Layer 2 of a small transformer language model trained on English Wikipedia (26 layers, counted from 0, width 128).
A neuron's activation on a vector x is SiLU(gate . x) times (in . x), where the dot is the dot product.

Input weights of the MLP neurons that the questions are about. A number n stands for n times 0.0034.
n11 gate: -1 -65 40 6 14 -9 -14 -49 -18 24 -17 -9 -12 15 -3 5 20 -25 10 -67 -18 -7 -4 -27 -1 5 -20 -2 57 5 26 3 -31 -36 -8 -14 -38 23 11 10 35 -14 -41 7 -46 -11 10 45 -37 -24 11 21 21 -36 25 24 -66 1 13 7 25 16 40 -45 -27 -19 64 33 31 25 -26 7 -32 -16 -61 3 53 17 15 55 -9 -6 -3 -1 -29 -23 -4 -52 31 -4 -47 58 15 20 -7 12 -29 -44 -38 -41 2 25 3 -29 -49 6 50 -18 -2 23 20 -40 -7 10 54 -15 -25 -36 -24 -20 -38 -7 -29 4 19 -18 16 12
n18 gate: -3 35 44 -38 19 -7 13 -24 -11 -11 -34 -70 -8 32 -1 39 9 -16 7 9 3 -6 -51 40 -22 -37 -1 -8 14 -7 -2 32 -9 -8 20 5 3 9 -25 -22 -8 16 60 -55 -5 1 -46 45 13 58 21 18 -15 27 24 71 -9 -23 -23 13 -63 -14 14 -17 39 56 -23 -1 -44 -48 -57 5 -12 54 12 8 -23 -36 44 -25 19 -9 8 10 -52 16 -5 27 61 -4 5 14 -43 19 -16 -1 -23 -35 35 28 -30 -31 41 0 20 -13 -27 -19 40 6 17 56 20 -15 26 -27 -26 25 25 16 24 -19 5 -9 59 68 79 11
n38 gate: 10 -54 41 -12 9 -48 -12 -15 -3 14 29 -39 37 45 12 -10 24 19 19 0 31 26 -45 -23 0 -23 2 -53 -15 25 -32 4 15 -19 13 1 -62 6 -12 -23 57 -41 14 -38 8 -25 -55 36 -16 5 -2 -10 31 -39 20 -45 -18 -4 21 22 -25 75 13 -22 0 32 -8 67 19 4 10 -20 -22 -4 -15 -44 6 -21 40 67 -29 -24 -2 29 -8 -33 -33 -5 -3 -5 -6 29 7 37 -12 -32 -9 14 16 22 25 -93 38 -44 -50 -12 23 -39 -51 -14 -17 -6 -6 -12 7 -4 -15 -8 10 -52 -18 3 43 -25 -6 -15 -18 5
n44 gate: 10 -6 2 -59 16 -1 -2 -62 -1 -4 32 9 -17 35 27 -28 53 -73 -10 -11 18 -39 1 6 35 4 -35 11 -15 0 -48 48 -23 -24 -3 -63 8 16 16 12 -27 14 48 -10 -48 13 -4 11 -46 -37 5 -8 -37 -8 -20 -27 -45 43 14 -20 -22 6 33 -13 -51 0 -28 42 -10 -22 17 23 5 36 8 28 20 -6 23 60 -65 2 7 25 -29 -44 -11 12 -1 -7 16 5 5 22 4 23 -16 55 -13 -5 -26 -48 -34 34 25 36 -16 17 16 -57 -23 -25 23 42 -4 -5 15 36 7 39 -29 29 -13 56 12 -11 12 -14
n86 gate: -6 28 20 5 -11 -19 -17 -53 -42 -38 7 27 -37 19 -6 -32 -10 1 -3 19 -43 44 -27 13 -18 -22 -20 37 -24 -43 7 -26 -74 10 19 50 11 -4 -6 -22 56 71 9 -5 21 -20 12 35 30 31 21 -1 27 -36 -2 11 3 32 33 -20 48 35 4 -49 12 32 4 -22 3 -35 72 21 -23 30 21 29 -28 34 -34 17 -27 30 17 -1 -47 27 0 55 20 -14 -23 -22 4 11 -53 -27 -7 34 -38 -21 3 22 0 -18 -60 58 26 -26 64 -22 14 -12 -13 26 -1 -18 -5 -23 -40 11 -9 18 -49 -33 56 -3 -63 23
n119 gate: 3 22 -20 -5 7 -7 -1 -41 -5 8 -32 -30 -7 1 -61 13 11 22 -14 -17 -20 -31 41 1 16 -3 22 26 29 -16 38 -3 -11 11 -9 22 23 13 -21 -2 50 -20 40 -1 23 -34 9 10 38 15 25 -9 -2 10 27 -12 21 -10 -15 66 -9 -21 -24 -25 3 42 -43 -2 -46 -31 12 14 -5 -17 -7 1 -35 10 34 -11 -17 -29 1 -2 -10 -24 -12 1 -17 34 -7 -19 -8 2 -6 -23 59 22 29 32 -20 -13 31 -20 21 -15 9 -21 6 1 -40 16 -2 -3 -4 -28 -6 10 10 -15 49 16 45 -14 -9 -11 -3 43
n133 gate: 10 -1 10 22 19 3 -25 15 -20 62 42 -11 20 16 11 -20 -30 8 12 -25 -22 28 -40 -52 14 -5 35 -31 -13 13 -36 75 -54 -3 28 -6 -19 4 -14 21 32 2 -6 -2 -4 -27 -20 -9 -2 -10 -17 -2 -51 22 40 -37 1 -30 12 40 3 27 13 23 -37 6 17 40 8 -12 -27 -26 -6 22 -3 -15 -25 31 3 22 50 -29 -11 1 -7 -45 17 13 28 22 -47 -22 -32 51 -5 -43 41 -7 31 -6 -27 -6 8 -5 -19 -59 -18 -42 26 -10 23 -5 5 14 -7 -1 16 -33 -28 -20 -1 28 41 49 -39 -1 -10 18
n144 gate: 43 39 15 30 31 27 -9 -16 -24 59 29 -20 25 23 7 -12 -40 9 66 -44 18 5 8 -2 9 -16 5 -22 38 -35 -30 39 10 -4 10 -45 -13 14 -37 -6 33 37 1 -18 9 27 66 88 8 -29 24 2 -19 -10 -3 12 39 8 -13 -28 11 6 33 -33 17 -5 -43 16 9 17 74 -14 -14 15 -33 -3 75 23 48 39 9 10 -1 19 12 5 6 8 -20 -45 42 -6 55 21 -58 -8 -4 20 5 46 -33 15 -35 -3 21 27 15 21 15 4 25 9 -9 10 49 29 15 6 -10 14 2 -41 -5 58 35 16 15 26
n167 gate: 33 -4 -5 13 37 -23 21 -11 49 -23 -18 29 -11 -10 -14 -13 -11 18 43 -54 11 24 -38 32 31 20 1 -9 44 -39 15 -14 1 -46 0 15 -8 6 -9 34 42 -3 32 -7 -25 8 22 2 -31 38 -42 -14 -94 7 5 -42 37 26 18 -6 -25 16 -14 1 -25 53 -12 60 0 -24 5 8 47 -6 5 12 34 -10 12 4 13 -24 -11 4 20 -14 10 87 2 28 -12 40 38 -24 36 30 -21 7 1 -29 -24 36 28 0 -3 9 -56 -31 27 -13 34 -5 16 37 3 -1 0 -22 -4 -22 32 77 -36 0 -7 2 18 34
n171 gate: -31 1 -23 -14 2 -2 25 -18 17 -2 42 -3 70 17 -22 -31 5 -11 0 3 15 -7 35 -7 -25 -11 29 -27 25 12 -43 52 -2 10 9 -64 56 32 27 -5 56 -7 10 -15 -3 -20 18 3 1 -27 11 2 9 20 2 13 -30 -32 -55 54 53 18 -8 17 -12 -4 8 36 16 -17 18 -48 -21 -4 -22 -17 -9 -2 16 37 29 -33 20 78 -46 -14 18 -43 -9 -9 -25 31 2 5 -18 5 -46 31 2 14 -40 -10 15 -15 -10 37 10 14 -24 17 49 13 -9 27 25 -3 44 16 1 -20 -43 -9 20 18 -51 -13 -3 -47
n184 gate: -13 27 -3 18 41 -33 -46 -28 -4 -31 -28 -8 27 40 42 14 5 -2 13 -6 -23 14 9 -11 6 -2 9 -20 3 13 29 3 -51 25 14 34 6 11 13 42 25 -35 7 37 -40 14 -4 -17 47 18 51 -19 -21 12 -4 14 8 -29 -7 33 -9 5 -27 51 -3 10 -1 -73 -13 9 20 -11 -41 39 -59 40 -24 -19 -56 34 -57 -13 0 1 53 10 12 32 38 61 -22 -12 6 46 -32 25 -18 -8 -43 -15 29 17 -10 2 -3 26 -13 -5 -12 -28 -39 13 17 16 -12 9 9 -36 -19 0 -16 -32 -1 -47 22 -2 35 8
n191 gate: -18 -4 8 -26 18 27 -19 -18 -7 -7 -13 22 -27 -7 -28 24 7 2 -26 4 -25 -15 10 -19 -19 14 0 -52 14 -6 -5 45 9 -31 -28 38 33 -40 -18 -81 -7 -49 46 20 5 3 22 7 16 32 -24 10 12 41 9 -15 -24 -33 -13 -21 -14 17 -18 -8 -5 48 4 -1 -40 5 -26 7 -7 6 52 -7 5 1 -16 -48 2 -6 -26 31 12 -1 13 37 -18 33 -36 -30 -6 27 -17 2 -40 -10 7 7 20 -8 44 6 56 18 23 -18 8 57 1 -9 -22 -8 36 -6 50 17 -35 -10 17 -36 14 13 -6 -5 -40 35
n11 in: -21 25 34 -53 33 -6 5 9 19 2 -58 -33 -8 -32 -8 7 -7 7 -30 -17 16 -17 12 72 -72 -36 6 -15 7 -7 17 -42 18 10 4 48 3 44 -20 -37 2 42 7 -51 -15 38 19 -4 15 59 31 21 -46 50 -35 41 22 -11 -31 -25 -46 -24 -11 12 39 31 -65 -7 8 -57 30 -21 12 -9 -1 17 -8 21 -20 14 -16 -55 -5 -12 -55 -27 1 -19 28 11 -8 -22 -29 5 43 -38 21 -20 2 37 -7 30 -7 -5 13 -43 -25 24 20 12 20 31 13 -16 22 -9 -14 -48 1 -10 52 -14 -12 -44 -7 -17 23 -6
n18 in: -61 14 -11 -32 -17 20 -1 31 17 -14 3 20 25 -5 17 2 12 -3 -3 -14 18 -43 75 4 1 31 49 -46 -19 -28 5 -23 -2 -39 37 40 30 -26 -17 -43 -25 -9 13 -10 21 26 2 -9 8 53 14 -19 -10 12 -1 -64 47 35 50 -37 -24 -12 -8 -30 19 -4 -23 -16 -14 15 38 -56 -24 -19 19 10 31 33 -40 -23 50 -16 -47 -36 21 22 3 -7 -30 36 8 -38 44 -35 -25 -6 -35 12 20 29 -2 7 -3 -10 60 -37 -6 30 -17 7 -14 -30 31 -1 -65 48 39 -35 -4 11 33 8 -3 28 -8 1 -44 37
n38 in: -9 -34 48 46 -61 6 34 -21 -34 -14 1 -26 24 -20 8 -17 33 -27 -26 13 -30 66 -51 -19 17 14 -27 -58 58 4 -71 -18 -21 -15 -14 -28 -14 11 13 -13 53 -54 7 -11 23 -13 -32 5 48 2 7 -45 43 -16 9 -55 -49 -2 1 36 14 -3 -6 -10 38 -18 -4 38 17 7 10 30 -36 -6 10 -22 -7 -57 22 8 -60 -18 -34 30 -28 -19 12 -13 -12 5 -5 54 14 49 -3 33 -8 44 15 -22 59 -49 -8 -22 -38 18 -19 24 -29 -16 5 -20 -30 9 -8 3 -36 -7 15 -19 -8 -16 49 -27 43 -47 16 24
n44 in: 6 6 10 -51 -2 41 8 -55 -34 -2 44 11 -7 44 54 -10 -1 -27 -44 -3 15 -51 43 47 25 5 -41 -14 -13 -5 -21 31 -42 -29 -9 -29 -8 37 -2 -3 15 -4 40 -12 -41 6 -15 21 -11 12 15 -15 -30 29 -21 16 -62 32 8 -8 -57 -47 11 16 7 27 -7 1 -48 -22 11 16 -2 26 48 -15 12 -20 10 73 -55 12 -14 -1 -31 -32 -28 9 -7 -47 14 -26 6 9 4 37 -28 42 20 21 -45 -14 -15 15 48 -6 -9 -2 26 -49 -54 -54 14 36 5 20 33 11 -4 7 -32 10 11 27 38 -15 5 -31
n86 in: 24 -70 7 26 -20 -60 12 -29 -20 29 24 15 5 -40 21 21 -10 -17 29 14 -7 21 28 -2 -2 -3 37 -14 -2 5 -18 21 8 -3 23 54 70 25 -26 -9 35 -2 24 -3 -39 10 0 -9 3 -57 43 -5 17 8 6 -15 -31 45 -13 18 43 6 -71 -11 46 -30 24 4 19 -24 -23 -42 8 -7 -2 15 33 -42 32 -8 10 12 13 -39 -35 -45 -85 25 -6 -55 12 -71 -47 24 5 32 57 -18 35 6 15 39 53 -10 0 -32 -35 -25 19 -29 41 20 28 -19 -2 49 37 3 -22 17 12 25 12 -13 3 -44 10 -11
n119 in: 4 13 1 -59 14 23 -21 -3 -3 17 -74 -23 4 -6 -9 28 24 14 6 -13 -5 -11 0 32 0 -3 -11 1 30 -15 2 -7 7 -16 27 -8 12 59 12 -34 -4 12 -27 4 -22 -1 11 12 1 41 -9 -19 -5 -13 -24 -19 -22 3 -16 -4 -1 -4 -16 11 -38 29 -11 6 12 -13 30 -33 -30 -2 16 14 -43 -16 -3 -11 -6 2 -29 -11 -46 -29 -9 13 15 21 -52 38 11 -3 22 -11 47 -6 -46 4 50 27 -36 29 33 -15 -2 22 25 -10 -5 14 -14 19 12 -36 -9 -13 -5 39 31 11 9 -22 16 -27 -6 6
n133 in: -28 -38 -5 -5 4 11 8 -27 5 -5 47 -23 10 -14 23 -35 13 -29 -16 -18 -39 -5 7 -36 8 33 5 2 -25 -24 9 -11 36 48 -21 -21 14 -35 21 4 -28 44 -16 59 -45 -20 26 -43 27 9 35 -10 2 12 16 11 10 55 -10 -8 -7 22 23 3 -5 -58 -11 -57 -34 6 43 -10 -3 -40 21 28 36 0 -2 21 -34 28 11 -10 4 -31 -35 -18 46 -8 -21 -27 -10 -23 -4 -30 10 31 27 50 13 -27 -30 21 -10 -8 4 1 37 -40 -43 21 3 18 27 -8 32 -38 -26 -23 21 21 -7 13 24 38 14 30
n144 in: 15 44 8 38 -10 33 -31 -20 -31 19 13 -3 2 25 19 -16 -37 -8 -12 -5 -7 0 18 -10 -21 7 -25 -8 50 -2 -53 -25 9 18 9 -7 -2 79 -36 -9 16 46 10 3 -9 30 72 29 30 -8 28 3 -27 -9 -31 -28 45 34 -6 15 61 -14 8 -47 35 0 -69 2 6 -32 81 17 -16 30 -27 -38 58 38 5 31 23 22 -5 25 22 5 19 -45 2 -42 57 -24 45 34 -15 6 14 -16 20 -12 -48 23 -55 5 2 9 26 -13 19 -16 41 4 5 -14 4 49 -9 13 -7 5 -9 -27 7 44 -8 6 -24 -2
n167 in: 26 -11 61 -25 23 33 -39 46 9 -11 -17 38 32 -2 -17 10 11 -31 -5 24 18 24 -13 35 -10 -18 -31 25 41 2 -20 2 53 37 15 -6 -24 -2 -23 1 -14 11 -23 33 12 -16 -60 -40 -7 22 0 -4 -4 11 -22 26 14 -22 -60 -23 -19 -31 44 -17 -11 1 -16 -13 56 -10 27 24 40 28 -11 32 -17 11 9 14 -10 15 -45 -23 32 -8 16 37 15 10 -21 25 -5 -16 17 -21 -45 -25 -3 33 6 -2 3 55 19 38 57 -40 4 10 22 16 11 -26 -40 28 -11 -20 9 -7 -27 -25 -39 4 3 -68 1 10
n171 in: -6 15 -10 17 35 56 -4 -40 -4 -20 56 21 19 18 -18 -2 -18 4 -4 24 -1 13 22 -27 -31 13 1 -26 22 34 -46 15 9 -3 12 -73 34 46 8 13 -2 5 -15 -11 -18 -12 -32 -14 -2 -41 -13 9 16 16 -3 19 -39 -6 -16 -2 41 16 2 36 8 -15 -5 56 21 -11 23 -38 -25 -1 9 -45 -8 39 -25 41 21 -13 5 25 -32 -20 66 -57 6 -23 -22 29 -19 19 -41 -2 -44 12 -21 15 -1 -9 -24 29 -5 -14 15 0 -15 26 53 -4 -17 -6 -6 -2 5 -2 2 -17 -65 -7 11 15 -31 5 -37 -60
n184 in: 32 -29 13 -1 28 51 13 11 -26 -38 -16 9 -19 26 -27 -20 6 -12 -41 27 23 -20 -9 -28 -7 17 -36 -20 -19 20 -42 -18 -12 -15 54 -15 -24 -23 -18 -31 -14 2 -23 3 66 -2 65 37 -28 -4 42 34 -14 11 6 -17 -2 4 1 -15 -48 -13 -21 13 -33 26 -12 -16 12 10 19 43 -37 39 35 -29 -18 -26 4 -23 -5 22 25 -6 -14 -12 -1 27 -1 -2 4 3 19 -24 21 -2 16 -7 12 28 23 -58 -7 -40 25 25 11 20 20 -2 -15 0 29 -15 3 -12 -8 -39 -12 -6 -23 -32 61 20 -4 -18 25 9
n191 in: 3 -10 49 -54 -6 48 5 1 -28 24 -6 27 -25 -23 11 40 15 26 6 -10 -29 14 -36 -14 -33 2 -8 -52 9 -12 10 53 -24 -13 2 24 29 -21 -31 -41 -1 -26 20 23 24 2 11 51 2 8 -35 -34 -3 31 28 -50 -19 -10 -39 24 -36 -2 -14 2 1 68 -9 -12 -29 -1 -2 -6 10 -6 -14 -26 24 -26 -13 -35 -12 -3 -26 5 21 -6 4 12 45 -4 -36 -8 -18 -18 -16 -8 17 -25 10 6 14 -26 56 -5 0 7 -2 -5 -13 27 9 16 2 -14 59 3 -9 -9 9 -37 37 -14 37 28 -17 48 26 9

Each question shows a token from some text and the vector x that enters the MLP there. A number n stands for n times 0.03.

"in": -1 7 -1 -8 10 -3 9 12 -1 13 2 -3 30 -11 -6 12 14 -8 -3 -8 -15 5 -12 1 -2 -14 -7 -18 -22 2 -14 1 -6 -2 16 1 -20 -18 11 13 -19 4 7 -2 -19 -4 10 -23 4 12 13 5 27 17 16 -8 8 -9 -17 -3 11 -9 -14 8 -8 20 3 -8 -3 23 1 7 -7 -12 -14 -20 4 18 4 -21 -2 10 1 9 9 0 0 -7 -2 -11 -11 2 3 -31 -2 27 -8 -3 2 7 -10 3 -11 -5 -4 7 -3 -19 -7 11 -7 1 6 -26 -4 11 -5 -5 3 -5 0 16 -13 10 -4 -10 -19 0
Which neuron lights up most? n44

"–": 23 4 -7 -1 10 -10 -7 -6 1 13 12 2 5 15 0 12 -6 2 -3 -8 -26 0 10 -20 -9 -17 11 0 -12 -2 10 -7 0 -3 -11 -11 5 4 2 -35 27 0 3 13 -14 20 -6 1 -3 4 2 24 21 3 2 4 -15 0 10 -4 7 -5 22 7 16 -4 6 -7 -8 5 3 -1 -11 -7 2 -12 -1 4 11 -3 -1 16 -8 -17 3 1 10 -23 9 -3 -4 -6 -4 20 9 -1 4 -31 -12 -22 -7 -12 -1 -19 4 -17 -12 -4 -1 9 -19 8 -5 45 -13 0 -4 2 5 10 -6 -6 -10 -11 6 20 -14 -2
The most active neuron and its activation: n167, at about 0.2

" sec": -13 26 6 9 12 -10 9 -14 -25 8 -29 5 -17 -5 -7 -2 -35 5 -14 -12 -1 3 9 3 0 -16 -8 -1 3 -1 -3 -7 8 -9 3 -4 -17 7 -14 1 1 3 -36 6 -4 5 -2 7 -8 -12 16 8 -10 -5 -5 4 20 4 36 -2 -5 6 -9 11 0 13 2 0 3 3 4 -6 0 20 2 -5 19 14 -5 -11 7 -10 -4 -10 18 -5 12 -40 17 3 -10 11 -10 15 -4 3 -22 9 -9 8 15 -8 -3 -25 0 -15 5 -17 9 -5 -1 -1 18 1 -18 -1 -6 -16 -6 -21 -6 -1 -14 -20 -2 4 6 -1
The most active neuron and its activation: n11, at about 0.39

"\n": -6 -5 -5 5 -1 5 -1 4 -5 8 7 -19 -2 3 1 -9 -4 7 1 -11 3 0 -15 14 3 -10 -2 -3 -2 4 -12 3 8 -12 5 -23 -2 12 -2 0 4 1 -14 15 -2 -6 5 2 5 22 -4 -5 -13 -4 -3 -12 -3 -3 -17 -10 0 0 -3 -1 -4 1 7 -4 1 23 2 -22 -3 7 5 5 -4 -19 13 7 8 7 -1 -35 4 3 -7 10 10 -1 -4 -4 4 -7 10 3 7 0 -1 -6 1 0 -2 0 2 0 -3 -35 15 3 10 1 -4 45 10 3 33 4 9 8 0 -13 -2 -8 -3 6 -9 1
Which two neurons fire most, strongest first? n133, n167

" T": -10 -4 -7 0 -3 -5 8 -4 -2 4 11 4 10 0 -9 2 -1 -12 5 3 -21 -11 0 23 5 -2 24 4 -1 11 -14 -10 2 -13 3 -8 14 -7 -11 25 14 -12 9 7 -2 1 1 -12 21 -5 2 -3 -19 -12 -14 -19 -7 -6 4 4 4 -3 8 -3 -9 23 0 -4 -1 -10 -8 6 15 -4 20 -21 -12 15 -5 16 -8 12 12 -25 -16 8 -3 1 -14 -6 -3 3 -10 -7 -8 -6 1 0 1 0 -10 -1 -7 -21 10 12 16 -6 8 15 9 -2 -12 -6 -2 -10 -25 24 8 9 11 5 -1 -22 -9 3 -14 18
Which two neurons fire most, strongest first? n184, n11

"|": -6 16 -12 3 2 -3 9 17 15 -16 1 -15 3 2 -3 2 6 11 -7 0 10 9 18 22 2 13 43 -6 -8 -5 3 -2 -1 -3 7 4 -13 12 -8 0 9 0 -7 -7 4 3 3 8 -12 2 -12 3 -7 65 4 7 5 -5 -4 -5 -18 -3 4 -2 9 4 3 -13 1 -12 -6 -14 -6 1 2 -38 7 8 5 -28 4 5 -16 -5 1 10 3 3 -6 10 0 -2 -12 -14 0 5 11 4 7 4 -10 -8 -13 1 8 -7 5 -2 4 -21 0 2 -8 -7 -6 8 3 8 -6 19 0 -10 0 -19 -2 3 3 -5
Which two neurons fire most, strongest first? n18, n38

" Z": 23 2 1 -3 8 -10 5 5 1 24 0 -10 -1 2 7 -7 -5 -3 -8 -2 -6 -9 16 -25 -4 28 -17 -9 3 14 -16 -3 6 -10 -5 -3 9 -15 -1 -1 -16 -7 7 22 7 24 12 7 12 -10 -17 4 -6 -23 4 1 3 -1 17 0 10 12 -2 -9 7 5 -4 9 1 10 15 -13 -10 23 -7 11 -5 -17 4 5 2 -40 3 -30 -10 -17 5 -9 -7 -7 5 0 24 6 -3 5 3 -10 -2 4 22 -17 2 11 3 -1 12 12 10 32 -7 4 13 -9 5 11 -13 17 3 20 19 14 5 -6 0 4 -6 15
Which neuron lights up most? n144

"ced": -14 -3 -2 5 -6 -8 9 -15 -4 -14 22 14 -1 -13 16 8 -18 5 6 19 14 -4 7 -17 -2 21 14 3 13 -11 -21 2 -25 -9 1 8 3 9 3 19 -12 15 12 1 11 -3 6 4 9 -15 4 1 -4 -23 -6 15 -2 29 -6 -21 2 7 -1 8 9 -8 -6 0 0 -14 -7 -19 7 0 -2 -9 -2 8 7 -3 1 3 -16 14 -1 21 1 -12 7 2 -2 -1 -10 8 5 18 6 -18 1 -19 34 13 -11 -1 -6 -1 8 -11 -1 9 4 3 -2 -14 -14 1 7 -16 -1 46 21 10 -22 -7 4 8 14 -12
Which neuron lights up most? n86

",": 22 9 1 -4 -1 -4 -8 -6 7 7 -14 7 -7 5 -2 0 17 -5 3 -10 -6 -1 14 22 -2 2 -21 -2 -1 5 15 -9 -2 -8 -12 -2 0 -17 -8 0 14 15 -21 10 11 14 -8 -8 0 -8 -6 0 28 -15 8 1 1 -12 20 0 -3 9 -1 -2 1 1 -4 4 3 24 -13 6 -1 1 6 -48 -8 9 6 -17 0 13 -1 4 -5 15 -12 -7 -3 5 -2 4 0 -12 6 2 25 -5 -14 -12 4 6 -9 2 3 10 6 3 -14 3 -6 4 6 -3 -1 2 33 14 -10 0 -18 5 1 -7 3 0 17 -1
The most active neuron and its activation: n133, at about 0.11

"he": 12 2 -21 -2 4 -8 -1 5 13 -11 -6 2 1 0 -2 -1 -9 -2 6 -7 2 5 0 -35 2 -10 11 0 -6 -25 4 -2 22 -3 -8 6 -6 -12 1 -2 -32 -10 -12 -11 16 -10 1 -10 4 -4 -23 -6 -13 10 -29 0 11 17 -1 -2 -12 -3 4 -6 -7 -19 -5 0 10 9 -13 16 -4 12 -6 -8 -17 12 6 4 4 3 20 -19 -8 2 -11 9 9 9 6 -1 -10 -24 8 0 2 6 -11 -8 -21 0 -13 -20 1 5 1 -1 -1 10 13 -9 25 2 -5 -11 -9 20 5 -28 7 20 28 -5 3 -9 3 2
The most active neuron and its activation: n144, at about 0.096

"===": 12 -11 -5 4 -18 -16 12 33 -3 15 -2 6 18 5 4 17 6 -10 19 2 8 2 -8 14 -8 8 8 14 11 -3 -18 23 -14 -15 2 -14 -1 8 -13 9 -8 2 3 -2 6 -12 15 2 14 4 -2 -15 34 7 5 12 -7 -7 9 -14 -7 -8 9 -10 9 7 3 1 -15 5 1 -15 6 5 -1 -22 -3 6 -5 -2 22 2 -6 -18 -11 4 -4 17 6 -1 9 4 1 -27 -9 11 1 15 -15 10 11 -3 3 -4 10 -7 -3 -10 19 -32 13 7 -5 8 -4 -3 11 -9 -4 -2 -3 -27 -9 16 0 -7 4 11
Which neuron lights up most? n18

"9": -8 -4 -3 -3 3 -2 -8 11 -2 1 11 34 1 -10 -3 -1 -3 10 13 -11 2 -5 3 -1 -9 4 5 -3 -3 -10 -1 -13 2 2 -1 4 13 -7 7 4 -2 -6 4 -6 0 2 1 -2 -7 -7 22 -6 -5 -55 0 5 11 -3 9 -7 2 2 9 -2 6 1 0 5 -4 15 -27 4 0 -5 1 -21 16 -6 -3 5 2 4 -9 37 9 13 6 -19 -11 -5 -10 -10 -2 -15 4 2 0 12 5 3 -24 -1 -7 5 -4 -16 11 -19 4 13 -3 3 -7 -5 6 -3 9 -10 6 -11 2 18 6 -21 -11 -11 22 -6
Which three neurons fire most, strongest first? n184, n44, n119

" 6": 24 -7 -5 -4 17 9 1 15 6 -6 5 -2 15 -12 -5 1 0 -8 3 1 1 -4 19 5 4 6 7 2 -5 -18 -7 -20 -1 0 3 13 9 3 7 14 -15 0 -8 16 -20 11 -5 2 -4 -2 -11 14 24 -35 -2 -12 -1 4 30 22 1 12 1 -8 13 2 3 1 -2 10 6 -30 -1 -2 7 -26 -8 -7 -6 3 0 -5 -13 29 7 -7 3 4 -5 -5 -1 -6 -1 -7 3 -12 10 6 6 -6 3 9 -8 -4 10 2 -2 -11 -7 -11 -5 1 -8 -7 3 -10 -14 7 10 -7 -26 9 -19 33 5 -4 -1 -10
Which two neurons fire most, strongest first? n191, n184

" of": -8 15 1 0 -3 -1 -3 -1 -9 -12 7 1 2 1 0 1 7 1 -7 9 -20 -4 4 13 6 6 3 -11 17 -1 1 -8 -1 -5 -1 -19 1 11 -4 0 -14 9 35 3 6 3 -1 12 10 -15 -19 -4 28 -23 -13 17 -3 -21 1 -1 12 -4 -15 2 -11 -1 13 4 7 14 -10 11 -11 13 5 -42 -18 7 -8 -9 1 11 -7 15 -3 -21 -8 -5 -11 4 14 1 2 -25 -3 7 -30 -13 4 0 14 6 7 13 5 -11 3 -9 -6 3 -13 11 3 -1 -3 1 20 3 -1 -6 16 0 1 -11 11 -26 -9 -5
Which two neurons fire most, strongest first? n133, n171

" D": 20 7 2 1 4 -4 4 -6 14 -12 1 14 11 4 0 -4 1 7 -6 -2 -6 -2 -13 -15 2 12 -11 1 -1 8 -21 -12 13 8 4 -12 -10 -4 -16 13 18 -2 5 10 -5 0 -1 0 7 -10 22 16 -1 -7 6 -11 12 16 -17 23 -4 19 -8 1 -6 -3 10 -13 -9 -6 -5 0 -1 5 16 10 -4 18 -12 -8 2 16 8 -38 -12 -4 1 11 -10 -2 3 10 3 -10 8 1 -26 -10 0 -2 28 5 -4 3 -6 10 -3 -3 8 18 -18 3 -4 -1 -12 1 -7 6 -22 -17 -2 -21 -15 10 -15 4 8 12
Which neuron lights up most? n184

" by": 9 4 7 4 -1 11 -13 -5 5 -26 -13 1 -5 -11 2 10 11 -6 -17 -8 -10 -5 -5 38 -15 14 6 -8 18 -4 0 -10 -5 -9 5 5 3 -9 -4 -11 2 1 24 -1 -1 -5 7 -6 10 32 -27 12 18 -19 -11 -22 -5 -20 2 -16 -6 -13 -5 -2 -1 -8 18 5 -1 11 3 -8 -8 -2 -12 -39 -14 -3 -3 12 -1 -15 2 -6 15 0 -6 8 -4 -5 24 -10 13 8 3 -6 -8 -2 -7 -11 -9 -6 1 -9 13 6 -4 3 -11 -19 -15 5 10 5 13 -8 22 -4 -6 -3 5 7 -12 -8 -3 -2 3 -4
Which neuron lights up most? n133

"l": -3 -24 23 8 1 1 -3 4 -4 -16 10 1 -18 -7 -9 13 9 -8 11 -3 3 -6 -16 -51 3 13 3 -21 -14 1 -1 2 -12 8 -16 2 -5 4 -13 3 5 0 14 0 -9 3 -1 -12 10 39 4 -11 5 3 5 16 1 19 -12 -5 -1 -6 10 -13 6 -2 4 -5 -3 5 -13 -15 11 -3 -7 -1 -12 18 4 -10 17 16 16 -24 17 19 0 -3 17 -18 -11 -2 -1 -14 -5 10 4 -5 -2 20 -21 -2 3 16 -9 -4 -8 -4 -9 14 20 -2 18 -2 -13 0 -12 7 -1 -7 1 -2 13 -2 7 17 0 8
Which three neurons fire most, strongest first? n18, n44, n133

"est": 18 -11 -3 4 -18 3 9 13 0 -16 -32 -6 -1 3 -6 -2 0 -2 -11 -16 -5 6 -1 2 -19 -14 -2 -12 -3 -4 22 -9 0 3 -7 9 -11 9 -3 17 12 -4 -2 21 23 2 -2 -7 11 9 -7 -5 3 9 22 10 28 10 2 4 2 5 -2 8 -17 8 -14 5 10 2 -5 -1 2 -5 -8 -30 -16 -17 -2 -4 14 10 -6 -2 13 -7 -4 -1 10 -6 -7 -1 -2 16 -2 5 -21 -8 -5 -20 -1 -3 0 -27 -3 -8 14 7 -11 -10 -4 2 16 -1 -4 -6 0 30 4 -14 15 -3 -10 20 -8 -14 -19 27
Which two neurons fire most, strongest first? n44, n171

"c": -25 15 15 1 7 1 11 -8 -12 -4 5 6 -24 2 5 -6 -4 -9 -14 7 -3 -1 12 -22 -2 -6 0 -10 -11 7 -5 -20 20 -6 -2 6 -13 15 -10 -7 -9 -7 -3 -21 -24 -4 15 4 3 -18 -6 -17 49 -11 7 -8 -5 2 -6 13 -1 -12 -6 -5 4 -4 -5 -9 4 -3 3 -8 6 -12 2 10 -3 24 -2 -1 4 15 2 -32 -3 35 -13 4 7 6 3 -11 -2 -8 -8 0 8 1 -18 1 2 15 -4 1 5 -8 6 1 9 28 8 3 10 9 -10 -6 -9 14 -9 16 4 -3 -4 1 -1 -2 13 -10
Which neuron lights up most? n86

" the": 4 10 -6 3 -1 4 -4 5 -3 -1 -7 -8 13 6 3 -2 6 3 2 -4 9 -9 4 -1 -3 -7 -7 4 0 -12 4 -8 0 6 5 -7 -7 -3 -18 -9 -4 3 8 9 2 -3 5 11 18 -15 0 5 3 -18 -9 -2 -10 11 -22 -4 -13 -8 6 2 11 4 -3 -1 7 4 -1 -5 -4 1 4 -58 0 0 7 -6 -3 -1 -5 20 3 -8 1 11 -11 6 -12 -8 -10 10 -2 -4 -4 -1 -2 3 -8 0 9 -2 -3 -4 0 40 19 -2 17 -1 5 11 0 5 2 -4 -13 -8 10 -4 -8 -1 2 1 -8 -10
The most active neuron and its activation: n144, at about 0.2